Layer 8 of a small transformer language model trained on English Wikipedia (16 layers, counted from 0, width 96). Numbers have three digits each and are written without spaces.
A neuron's activation on a vector x is SiLU(gate . x) times (in . x), where the dot is the dot product.

Input weights of the MLP neurons that the questions are about. A number n stands for (n - 500) times 0.00099.
n4 gate: 525499411536304574596432424590291602508515662589676539159653855384477557333530653570730471723689491835556395573573482638600212387482441417614523507608652542257444508304521698463427686513498532345735580758631198279464380528431380591415497455609576717438550455676531416475314705422597344476
n16 gate: 551710541500391403597427421550286709448480680515682379377614361367468647710318292216324317272368488477556568649288601439432646392442388672574366606572425724484512406236464413565412413611252539605573517420552601610504594560498534578470545345816489515101367452606407576498427509490412651408
n30 gate: 543515366537471461395278314323373540406299522645786571571581464601441403515300582381309493508332786533522464518563820531367488463676343641638660409762305508188262510510590495420721374492585643406594186549422459591689652555573416635379521706503438332391368368465590768360358425567271394599
n31 gate: 503430299259422660344837612609556265368633517599650320680501657554618582103483776790599800530431264558198764434417481659778605476552462376725392557353489462546485445539628683357595747585701436606349689268625593587532702448661643385407425548603553610490180394650747429418441555443583488604
n44 gate: 861552578438611657341273591492309389353617668412400408465482263553393584644473333342216410639657837637341301501784196402616276521499338516389321468425261504502549427361577378648374500587473558200792337401704497712394437320501636485602696538482431609174407254636405391665632591493600577641
n50 gate: 696631411377477360658355315778419603622798516576887318302364762321596242429570252580251556368534518663386482564716472401517548684583299677521636438427718271510475393601414772561432506450614529847672333695272592461713594565590638113249515391509282592640402534561563359423448540387464380646
n57 gate: 670417804609635554548762792503384627393210672534368260609451342448618466495583504653587409351516648458616492463487652210822693674511496439583519587493542294673302713496561313240568478351599419518503401329545143465790540214550696615694341401393349443322577459471606707531664360456484606322
n58 gate: 461508390318460329684575562528585547192634360677432397272595340751464790266463446534543578577583506618350758802466436362325469443567741634543359717335625543517683654573294232394394496329374380344517272796788566556673528461615786476710374434511474407527495497457453490473609565359372285628
n98 gate: 569438226702351557542415584434597634729633354543335614555483561337421443699827636443163348473377628458723635453564554592665656439567284640706542565500621493504550667351428458408336573734390060457499395453284527545604488438641438528481542553466276606614575479493718271281471541575533259399
n100 gate: 458701704340440331524440434584327546344395751496444524568622522568774578617641557478439498604388402368642361353419458752567651407446584499360391398518450426425602351833435486505408318788395659506487629581641490635550244398626626523723428470482276521504318712552224764432782653549337633510
n104 gate: 490436525374417577461424728676247357309306788626770482230244450487364725353467353406505362234396354578453561360616653317402449723292547624530491435460661615651515371668282430515639720423446480314539557642688616500747527320312694379421306596434478674689173490734546434431377438494526457226
n132 gate: 382363580448524626671600470328533849339568502663312214628344332511509638491387570472279545602267503409202430469436455483380483367538527532226375449624341629635484293375445592625228482496634686531361533722477561574445255380471611430533456370784399571587663609774414527519405708310517741284
n134 gate: 758735182740579502453588535204669433657512511435470490664751615545292481434512451724347607271266712373510500666252278371503238713638300418719585508521464434653521309419582520396501424682478364619244692247438520726536486601642473394576459443557469351546513480616410378333470422582333666718
n138 gate: 526629457455520524337758261488626282364482690594482563617556479521498679427310365636433466752397794455482411515644569447319332406621549316652595453451637627796655412426539569600404359494464640653751372591416327663563338513550544407625078242337422416685310487520406526625430434176398325398
n141 gate: 236200574692331655667493589369606568596451357612494424547542328388379678571660347534508379407477619594510396486520309800529309559714632470662346511629770519512554605435502613440473351501657500504325378569849510670656464686477722628242647618413511602411631267596440706506334730347347662636
n143 gate: 620490566532462255240326615336471428475234392665525652622651730619105550568417461473720562419306523557537623651423560596723510508485635477486437453545341427586346469550596428712573280696591509486550427377583586451591165508798599477465301633200599495473289296302468648412294350326457456516
n148 gate: 584308350437430410375527343252614275407352682728550524644371337248572401914601586409390662555465855371202452710296592446200607554567369449442646404483725216502375417353513648315681488504479413414533664590563311613491411639441551545511281412503367740609495670570490261533600717426488481571
n162 gate: 754438498444329624521671609458426459467562601492667533564408628407408347486476688656460439301370619550390700387445443306699510540386173532764431409596635427679416701395615383344756617332695384442561477406489353560445535281305960522287565684526493595446380568346560320389467665595693544395
n164 gate: 727680776778348396260544446662749568379392448542548593249800470564582456511503520554666518612658528731444428471518550480438477582711576541667415601541536366495626383481460390559567330396418774263587242536685661477306184480465594600341251694663431415598546413826316378651421470234591737380
n165 gate: 589284700220686290634279337378619331422369354756698331494613535624345518415525418509328972427384250478576599469450588655675621491536676593515411780119321554518652544451389603436311509499466473240439526453728576387656520677655625672406443533831419573509404534747386486390431558373402335660
n174 gate: 523532530377396453429616403599471585361318525548416451426408639471361317706373498616596359548281437674397399302459337650641290594590697259539754543702521285462426367460351535220357287639402520391309514606617554744549723378533419648645473414531398618532430523411401713560280556594551522212
n176 gate: 433288644575513184413388543444423698432499319473330628624655363604491500549684439457556536503404480382338708602585399618180457157505572509222541409260496288664408606332762422532644382630455481634264490506621456679419526482600559415413400522528544615591163503693900588394497479607483343593
n182 gate: 581418488512393521411673434422698557599562522585416426623575354514346613483589151330685577455494774505486100442518544812410562516711514190516375438461573472655681590476385490143649421802389570567328278326379306276570788389371620502424490610444263418501575496522563261358630841390446684493
n188 gate: 826335704628506573383369859264275688417611269661517604570475497601368490568402246605520499523657679699496743415461776592591599558573820319639396369607597794274592385522240277402554551672503280426602745566395569445537359697400435808603505482649459442480431346575495526330395448341339604289
n204 gate: 662595524578506709316470410545638289585430430645914443429423459336351261381658662604636792316662415491277682399520335920818596627368416709577300253447336554609463637453567410230552583595450682739415307412376414254492703467363360556367508550592496610560457419316491579264575471465546601592
n205 gate: 294641614625343487216355409461683633563266598467385612578484788425425392703483668369739254525429424861294448328583433666707611562692462249661392665639437339673319553382271287303369529442558538726626526323208520683485416579517658619574489489494247525386446478473486622605163575540431405373
n207 gate: 390648573353628675603517400495320383320249270778513619642692475636396641333635464324437604622552606643552743449545466680561802487677542496492494586663474427711635473378620326635259615409804506499528454248338567550452608719527316511692715547456355565305272582740556542546481222480683792460
n215 gate: 439447571477632591372454460515487518599338279531572699424424709410770503643473584376406588489728780402062323586254626523381540671618307240458444514475435228500680624586372582549577632561634446727559559772451447538288496445444484623304370445463403377348376407464496559641699482417495851627
n216 gate: 240386348646499653603407552335668514522384459629579634570378536569736745344385489439385515559577238442145472497420524648871508645630691433507293409719407300552464319498728200490344541388495598462488254675490546500472659584770605684672619292338487316439457359530588169602640618285477700369
n219 gate: 529283491401631504709494535505592588625200395435626704332511482488214489669256462635338587521443346547686724322802636256677443516523540446515373645529437378824605603474507561428234627273499312484513315469684470669414671545321437420732428628674411407648718264664282320171478565702599334443
n220 gate: 592372259592486564477494571408469573663699481352513618275612645446550426490577711390307436572542420479434615465251618580575451501633495507438442313555552569460432458616491386833614260580750499562398498471581519754360521451370554301556527401453498521438652540411330560518499409339523517522
n251 gate: 370485606724737530372405617519453404526324554310660391553536326600528642463534563802537476659470515718597428557541533496510629483816364533291718324496357450623362512610545609511376226374447551505634584408728283634475423366661313407435487459307503689545478441157228611448516427127492424257
n4 in: 518482240623397605441427402642429409395482431474459690512310325513283350539244383282558489637526503626448550444679559377792772883476423415348424448161562710429360407344441628362638602670290343484713416460524600481609515528368445567515442593573400412387288463674298509449374671397489377579
n16 in: 383240474730483431488688430066367436595603645109298538176599353551480558439456411333344377457327573496574861533521410333353378421745511529558580535397515228424531343672474461298591523417617590739489603404409453810662625464440478402606491394477457264388606521549394366559391533509419463638
n30 in: 643234323800544782665230493382517408366330512511620677498674619443366282413687503493519605521309483380456386544528578404178574603486541512449497547318464491443165456572469490513271366533849285613547494414523516553598378464573545399538433439728592435543250505570371129430236515498509567612
n31 in: 472515300583592501624726618587619604574342608478490481570740566445249495552533671465506606539367568395496520506555481379500855320467381533670691459433621687686665442530478451283493411481513709306437655577484365196413488366288544413433310637671424835583533497336694573496526338316711597534
n44 in: 500503403494449498496367608666586341331371589586552356543372566548359404675406474587626418297426506510176604323543423579370424535571332615562754557631464436535405240642330380578529524518468677576474528464710451612500480798415483453641353332413226841500597565450334329399667557652283547491
n50 in: 408778206635513271649477192461548273675469174341634280392532770573599518294622419537246634610618436711678394436374554621425482537554343295502786622331327577545667262513242483627569407525786467668496252383463391561574460652547244320460287495637675408287516477774423561570414500454267456483
n57 in: 495582389662442555826707484561284312629484655505690536534398360494586418632782640441659531433633572679541598661557397400579497270527393616518451407638662410686517437395573754488881240540485445323559339438456522555437232671387508369454569698027747489670286879492507514517262458440710674440
n58 in: 472410430435440250434335421527559481454688352531206495568716451244458397576647371657758756895346557342506563440222435611418600752604467764302395157516293507329608491413385305226447570521466475494593564572737528486534621640525407332392343637566354501391710027440296328505558406326554479589
n98 in: 283492334705308501392507818488438376604691528849475261383505441346670627450631391559434119620511413418342684647561405472780484481462305464644689429486530450652469531312441486421497507534373389592548336301518385687472638629370283584505694521560593477667818610479558338169646548497414520418
n100 in: 202323358715182516353501489541349629611493659664656664512236531358324460488444576632521309513495555516423421654526388262523583438410762346328660506387566582585717600346524598423565644468712402348473555386409493376624500450470543527448326289420566638476730703729521499429393643548707424656
n104 in: 385458600604528377411258286603442548693556347476416310606451792554558319877621557443440318254406415324459554287336585622552582595657650634615531505404461462517543723486715456408675697559427611464741812674454656367612599441411251613462457267412405648530433518456577500448521465361318497604
n132 in: 343218415366535567617340482230496758782445462410591487432433658328500488754440534423558548341632400485634695715374505565532701470412210421440494608751444687397273589616576589683690351472367516946464328593553427561337616364473465521451395462479460548214453492590659456553670632512413597517
n134 in: 503503515470356332531539540502718465599485360402469555473482662417616427491366396424449557660212642363494307345317655282535405555749690372650619510131479622476424431469350263388497437578829407507485583429496448516308312578625313096321749291600327659277157351586423606560448546737499541436
n138 in: 473478542590386788524407451550399635609766469609467688572421674563417263296575605740561476376506433480489349429288608514527772547572326538568332454657528397611395356627535507493572525686614433661127277372180366503464526415569694814222234447569596462444523693380462271564442412605637433560
n141 in: 668524525455742559507224501537396521416458530512303506624573659332620548589467603475776318531487739748563373387762569485406230548337515454482202551451421479382384502682402608619606411640488745694297430505401500357303749541615513518444738637537514521176436380678625770429439216220355383289
n143 in: 474381355608700664470291680562462525399843414445584633467770289585405696382562240437419537535899673435412482270427451389476594543437333306495595533495616824377634261474278480722313529242685574573715348558391629277308548684488318418445334466600324430741420459694434570273519443558529604408
n148 in: 554478457635561460638618875576612776565534474300639415447536465758744311317609366569653587294224441514463450510514495374782464430200551764709418536574518544575628430530334914495592601414523534660531429678342294359455627305383587260415530675349455559489264580524644510540535441349403412317
n162 in: 559176502271536412467496598443470504404623575439708696499434562364366432497481730326315303475627364427373548476316431531572358498513565605554645587718525528421297456616756348473506597475438557534648737627395581473333498573701521634485784652730317650849523794261568445206756492416566644592
n164 in: 611719394506369571307602513679532734530573524505557534400666411816714443547634720560391451441798546654609488450550493313507325506306384415391476490418680394488437613495524820597678557408362473570525481545567353606610562482495562675255332588500542398569525574554560839535806301489496625260
n165 in: 422362604512439546796645563224625581381532447502350644520635572316527594260129607398690665608592663462540715277533475780514484590468109570319357072388457758383729480475663424614525542452517332556528388727535812247318470159479570425510489451353537431603240467561472591433401248641682688500
n174 in: 632531312497390472542498673603444302359398443290481570306502520417512224398583564407269694490202408552468517515715516264494466426434439518525312690472518520375685319386589413178338447403401222743167318591457574623657723424501556631577558583447347489380355816632326497655512463492770514334
n176 in: 330762663536659365483585684477449350394174563687571376573390590468440558463548523574588503180604340768573466458563502376593507618740472539431549693305264524692515458453653386703463607614690466609505476444684617408629398395589486433474244430466606598254495305717607520613536796587406590419
n182 in: 439648351278411438523377513545434432347416869573305584425579374533365336650835632588409541393714690504881504266184335764546513321587639438639623579533437517604487581436342552430522668483606575523680668319392650483375725831391362372603522714483609422490555709576318285376491204355580666690
n188 in: 754374660594544610488573620594502664465415482398626323329652347453758820639768351564609547672569630343510638474371557812338573727491541311504401501562748386277560173345474371689681374586407238636488465346504535486452452517184485527491484340675744540519415299506545625473548792518302762381
n204 in: 496605443640503395511377365350485506389464385650694540358374464524610404774521298171506478506537750536453240504555394808557594837584357367718725655364559582564354573516614392556401610621246610431537405641343676758291565705630372386411601435565572863465638601509557491519654509578338495632
n205 in: 454461337418669533553776573672486514337103598361459391735415433463405430526397818343717439453912601381390597746226427566572688291401889480642528662525716663594418689529585551564481485537324394669406304402505282596440565431506513240542497557527475404275402658386534571632600716505512514474
n207 in: 472719524386794358502554610553361379602317611577324434416535272432483581379668528435512358487563389494556545265697859612463572553609105491658444510679359449611453734376636407494576477598452662321760480683606492684395391465500457655303302877420438466512504450393464524287652476182313526355
n215 in: 558916523722716278621401598592427565405565537525493346174318414437549349398490687481391388364622727729509435375376478762609861677675388449524835292631483377597394573419451702559499519626424374352534399458505542504510382659212407697556746422574635369559317398725340431536441728557457582557
n216 in: 479532432567466686293393320386558356476479396339280622589847295558614570567579733654617339365483624419418367293587407427463330295342353530494469523640332502535434973406259374717371595427324334275424487584792587335508504545266248457528298469210624585566218409495529517434307703379631503368
n219 in: 276403283326622536599468527483504539546672583635399490628417602523382743436331413390402422169676536180482264503559676647395555161418609327349373533465218363499486335562520460509332569499282601479636660447559333536253445460431563515596556494674448462623414535408299402365411655693716711432
n220 in: 336635524453479360656444470383411588624633375410432714532400536615532444428692676602629534455582780341355385507422328707587475449366669402397506498548484555623444464303459477621847315337533355494611587547582537551422625556675432421535580405330438269430506504351648533578529490649495252353
n251 in: 274378371411553445334519390330680551636421605486404453541583483476640486444553456394473449352608454640700537437392384419242544261643385486418410331455443349366513541432466649495644395510661345351418585415494528432471544556735517607466252369511741418625337425625696835563423242508778303550

Each question shows a token from some text and the vector x that enters the MLP there. A number n stands for (n - 500) times 0.011.

"s": 189644486623456451472551304497552410477404435461434436553588350467426460570595445284391390477658458642367426570386963413596420501388369503420508451548569398649619531635573639563534499374462401338550458392616663409422724548448322449405549527515561432500365619385504566562562408556564435389
The neuron with the highest activation: n207

" ": 390635615534553421452481565449542320339572546433574423628485519402524430432633428542570375550412391471648697407490677277468437424546406461422566447595530530387502562376456607581508431559437528568517483382432607534417543619592511553226443557380446506510651515368536504783599434423559571798
Which neuron fires most, and how strongly? n251, at about 2

"in": 428344448664291525388598251540624475460323523534482266537437518577538510675564491430519471587538486606567411419583645403607250405442418469371460389460486529666512528666386621550657410558454427386542493437527628407313550859308398617385508477438473471407654460315415571464543538768491451350
Which neuron fires most, and how strongly? n141, at about 1.1

" d": 458556518518429502549428590689545444412557421519443387616466507391409381487639464557603358491401462356604505399577695433382676459571445496316375494629448518213429621426558441683616299499441640497627657508359662435436587409446584464425583579558540501564586439366437533829706519635658522599
The neuron with the highest activation: n50

"lect": 539379591614528553512344616530658465458378501326302413551422386450441426437674483246571493367485496436517433299350628487463579475476413564460500392686458514503517372567603497978402396306521461370620556499417630401494371614567486520486514346526764441485506418467455392603516580724403469620
The neuron with the highest activation: n143

" the": 365712569592320354603455452521519468291563446407497419596492623523356352369598369626706479614346596462583613452379496460405380554455443540359456547535528718271382539343440542742667602398508461546582487434430434465301434325502333721447509528422535479487497532448446585634575504444491577474
The three highest activations, in order: n4, n164, n143

"ies": 327482563512404330629704487482538329405475533359377435541511389440493352475613298468536316574659358602467517337416586293605427527399581510478497392600491662400692507620513516568415495427671499418577530554547601534362539563318421461409732448422358591410528590392595555742532567741424527436
Which neuron fires most, and how strongly? n138, at about 0.71

",": 309504417609265337574442537482503478237527600344431400584396595506488360314669350493430593462456546380494710528449558413435391656506534493598517549417543304459516461456529514572530600434390647531600559607446570327456524435358371567378578584342485405443571346381504402611547565570391676491
The neuron with the highest activation: n104

"ia": 343586452512320359526606433430577330371615512352396487411627463563439356404603488513484421465544315379569695467425568401559374580273496469393388406610423684524594576685554700637543480682541486378615586549435593466396480430440422501420686623508595595510507585326450335660545529759530576471
The two highest activations, in order: n162, n220

"el": 463459448579258462479447551424535470440426492391472361656546482421442332454764449390456395516460278335321589549507807568520421461400491430291411495526348640608649630605395551778526504419466602501633543554287498499373525435394421413677543519530603539560522576363499410632441545647544561421
Which neuron fires most, and how strongly? n132, at about 1.7

" Win": 454474498384551493509402452596789460384506673414501556673511533476579361562624418742521538747576424473467586609668656354385271381510548359548476615526506533256472603485585525685506371279385425355547399444439572492433599554593383512369574383550632592431581580516418571610608520609584417635
Which neuron fires most, and how strongly? n215, at about 1

" through": 384608408531435412631468645481621512358393549447591499557442617547344282405644225574425561570511558564511522356553622537414430456359550475468434632451475314521490432468420526471572653439287651542532521433416587347340485429537420682394522425526551280531613687342489385663590650689605577547
Which neuron fires most, and how strongly? n182, at about 2.6

"p": 461524512519532444468560511611463535496342321355488574640438566427512386509510504290554348524478409429615485480509555415539286301453229497649413242413443533415360620383280632663614430520671574469507403346520719403526670455380597444507456427693360423592618542372566766627643480692448371515
The neuron with the highest activation: n220

" S": 314627355510531390511490609485511497241562354494411451649506442450517495475765316522584437442353426535637569434551678360424436446472611414497516500596394479325450472541641486682599425428545561505498564441523566494481633541384439550383572558520642572518589531352548487788485599613735419408
The three highest activations, in order: n176, n4, n165

"ward": 331513585468324384663499585402590545416433464257456295584459672575363310368643442400470496537487578450380678444451556479465402466378502372528283498516398465436455569522423796838658396437376608532469468609438607463248465487455379566405422559488510523463678589442386470573559528466622538679
The neuron with the highest activation: n132

" of": 572612519501209476627527568568664537258461606391554449552437379558396342291653305564493655604389626320455345462431526382498579376490456576397548481477660398497547527399556686521571480497466641474476544413393488394246426474538470657412567546514307474560655446387439467540577687497499581572
The neuron with the highest activation: n148

"ing": 437690478392480530634487605473559502349421357421474408594473672500437345345641375425442408725474472566483671488467528348521513556388248475518437497414585470494662702529491768544469402584371523460427428437416654533430508384404294471277616427584381491652610676459524519651652539654517580641
The two highest activations, in order: n98, n50

"a": 321525462638329413507555554342538309420541374409472390466598498376606340456566415538704475549473315382489676672456621428547435535256355513363342473530421545516537528646645542510527409619679462377574498405376600480398500351549462472460642376462379471366548568471388386656435673640715713465
The two highest activations, in order: n182, n141

" 19": 374530356622477450473581605547639386437607564601532396650599563553293386429664421504575499547432602492668700501514678373479464551478433403466488350461536389302575517490493530610428633407341674396400535559453472600411430454370440581511703476449604324375568408381343335823611525515533529538
Which neuron fires most, and how strongly? n132, at about 0.35

"or": 526571432560427586546534615484529360428446652401582362691396619539434369363548543406543426662549543592460510581427438434621543410582278536431341470542432513151519663522485433652625600402462456384471389299596540387502533505308528522407423324506595549585610582470372732737519445730598610638
The two highest activations, in order: n57, n44

"er": 396613403575407440646244579340591423440457466437472435516536460471502282450611488541447393600390512357571521394335646349517516421282343508478388536596600530502762591574551727655620539671598455430461427355253536499412477447212412529473359366426423390630591545483389445639459465475550646503
The three highest activations, in order: n98, n215, n148

" The": 368632570466514387604475458562548437269556413461441391536504492533400312303622405583524522548307630352594686526392578544495266590488574587454395638470569675356410546340482655845544564299441457502504593456615465409404487317518394667459509544495583474526449433509467575642608588455391605558
The neuron with the highest activation: n165

" re": 430428297602660527458511715472510392405358600453505309499436535485612541475731369478388471355440613351534557498521479432502400371519583581535506651654540452478619586358477660622637474480346455447533608467447595443492538249283470525383609389387370496505611610374493457650530428717424627792
The neuron with the highest activation: n148

"ed": 450752507502435608607333642476572396348438432315524515526591380623509315335640390438429429646553431460484457569442533400548526369471306550428444533496732394370653656474518680535510595439476566615531410292344621503427582451497356513348538408604618446560761448470554364567731532557470571567
The two highest activations, in order: n98, n50

" in": 538635515629222382500544626417527532308362632393535369550463501538493394425761313626507464562450600414538595453550477401367471530459646413506494556477525411544574528402415517516749533444407530562625478549439576521273429375563436736351536480512418391461599532327424435628557712595498592563
The three highest activations, in order: n164, n182, n148

"The": 389666585440476404610527464571591442262533383449448423524505546527409296314607408611551548495303625357579642531432609591491259601460549595428464669469536697393421551355494619773523524287439464497518656447578462363407449304423391684482515494463611461520440417470500580634559556473388623519
The neuron with the highest activation: n165

"se": 235590369366485436638459469338553310398434476402445587436523583429507413615512370470495482480627446366522679645325633350529519507467452363432495369460713538547539525602339680539459520650680540349661336361377447491421461441366437355442624569573519332495517729609522695638537546549604636562
Which neuron fires most, and how strongly? n215, at about 1.8

" south": 358562391579524570609563489520415467345475652361623326581463598416599316492618466521686742554480383637418573451474489428342484473403455423476644506457567413386562545451384308714653424432621533639542441412444745595333529271394486584471617525418558443586566584351421437769502571574491437530
The three highest activations, in order: n220, n50, n205

"d": 600332389786382528512433621642466502346515592471420481762427467650481537544768663555521434519427452518529442437454548444613385365597499480374628437695475583443559374410637490652608400408401607485545495594426636414456478644231418554538693430597607385523615605471471608574596474709567522430
Which neuron fires most, and how strongly? n220, at about 1.7

" P": 324544335666538408366547661542574471347560489496432505583401476401335365362776452468674586455356530516638596579570687443452466478546490391455511428536299473402386539488650648657492331255372658533554534381470446511580593560381469497407613516650430444470641398395493550709618520542522435607
Which neuron fires most, and how strongly? n165, at about 0.69

"ran": 585538472566605587507431445609652363377413609324383555593438521501639445525479287456406395547498637454603529534558571367645389334521517547613332479411451435435446542674402505606579438470403366542478265495336681577469493520693420673474535234421659551423548706573444624668745392517601516527
Which neuron fires most, and how strongly? n138, at about 1.6

" its": 337623618595461374557501528537664450287415523511541395470462500459272318342563418431536425519472751350534606524473492470426386415425422579499424575490578569419484654284476655763638646447569457537473529496486547375332381292332298628465560479400551567627567616429604436536668499476464605510
Which neuron fires most, and how strongly? n148, at about 1

"c": 421418404633627552524412559411411535401346612287346423571508415324541406407600486355611399538563599433681493590437572471514477388314477471464429787601482502429463472470276437654504469586585557432590690633435571490469642409317500437457422572750484265510703516435474583700510646750507524542
The neuron with the highest activation: n16

"per": 348534401619486337547588571429612296471456542497313474548473375587506408359561363510580654582363570574455511544480492537501574388503449636427376382610602736495432597553311564547492318324513503495667348391302310583279438605264647646470436453655564470628621544356522422678460591529559514637
The three highest activations, in order: n138, n148, n58

"),": 366575547541437308603391536489585456258421502298412393572404518381498395394689453428486605515537591358449532550527519467407422563493550366554452502374529368374569509522621414537485641512450549482598522558428486314476499416413405594417590460316424468452525415286494347749585594484416706636
The neuron with the highest activation: n215

" result": 402537525374530700583461680419672385474314679526330388564402591448739404313670228416517304478460564389456619458398516546468492317391393374627388646468554375486562462453311640647477433486445553522464521561382609524566517324424368479431550324458649400544545579460458423621485572619579532726
The two highest activations, in order: n58, n4

" La": 294558561671445294526532609631747450293615565309453563601563503539444394556599423563671342538431456512428531455507715362411373484642573339418488395658447648402488462468632565540581506296439659438558506515411528528409477450558266517431630391538557551450577500391480612643581526604657505421
The neuron with the highest activation: n251

"age": 497476481423459389749569456570430421407408579303443554628416512397564404617628329235465416461532448479523615481534598387521550422378326478493298516479565620439526569557343714564561493640692593391546348386339592609550520304394551461467575341425542544500347694441416568648627516856340498656
The two highest activations, in order: n16, n58

".": 287578574499378436503482606434601423294545616326521415573472438462508351346675494603389450398487518394586446644456438441520439594452553340680493461432497294432515390371448473638613555532569453448555502638432483472425698395411379628468593454505448288448457386383591487665585546617393637734
The neuron with the highest activation: n215

" four": 524680535482468407577526486504663492316419491525460368574450497432479273582608285577547379632445466414584659411442538446540356520489554335510470470485553500373404587346549512846560480546528538463540528402383521432310423337369505478396667506356700418569469443497426412804581672704453483607
The neuron with the highest activation: n31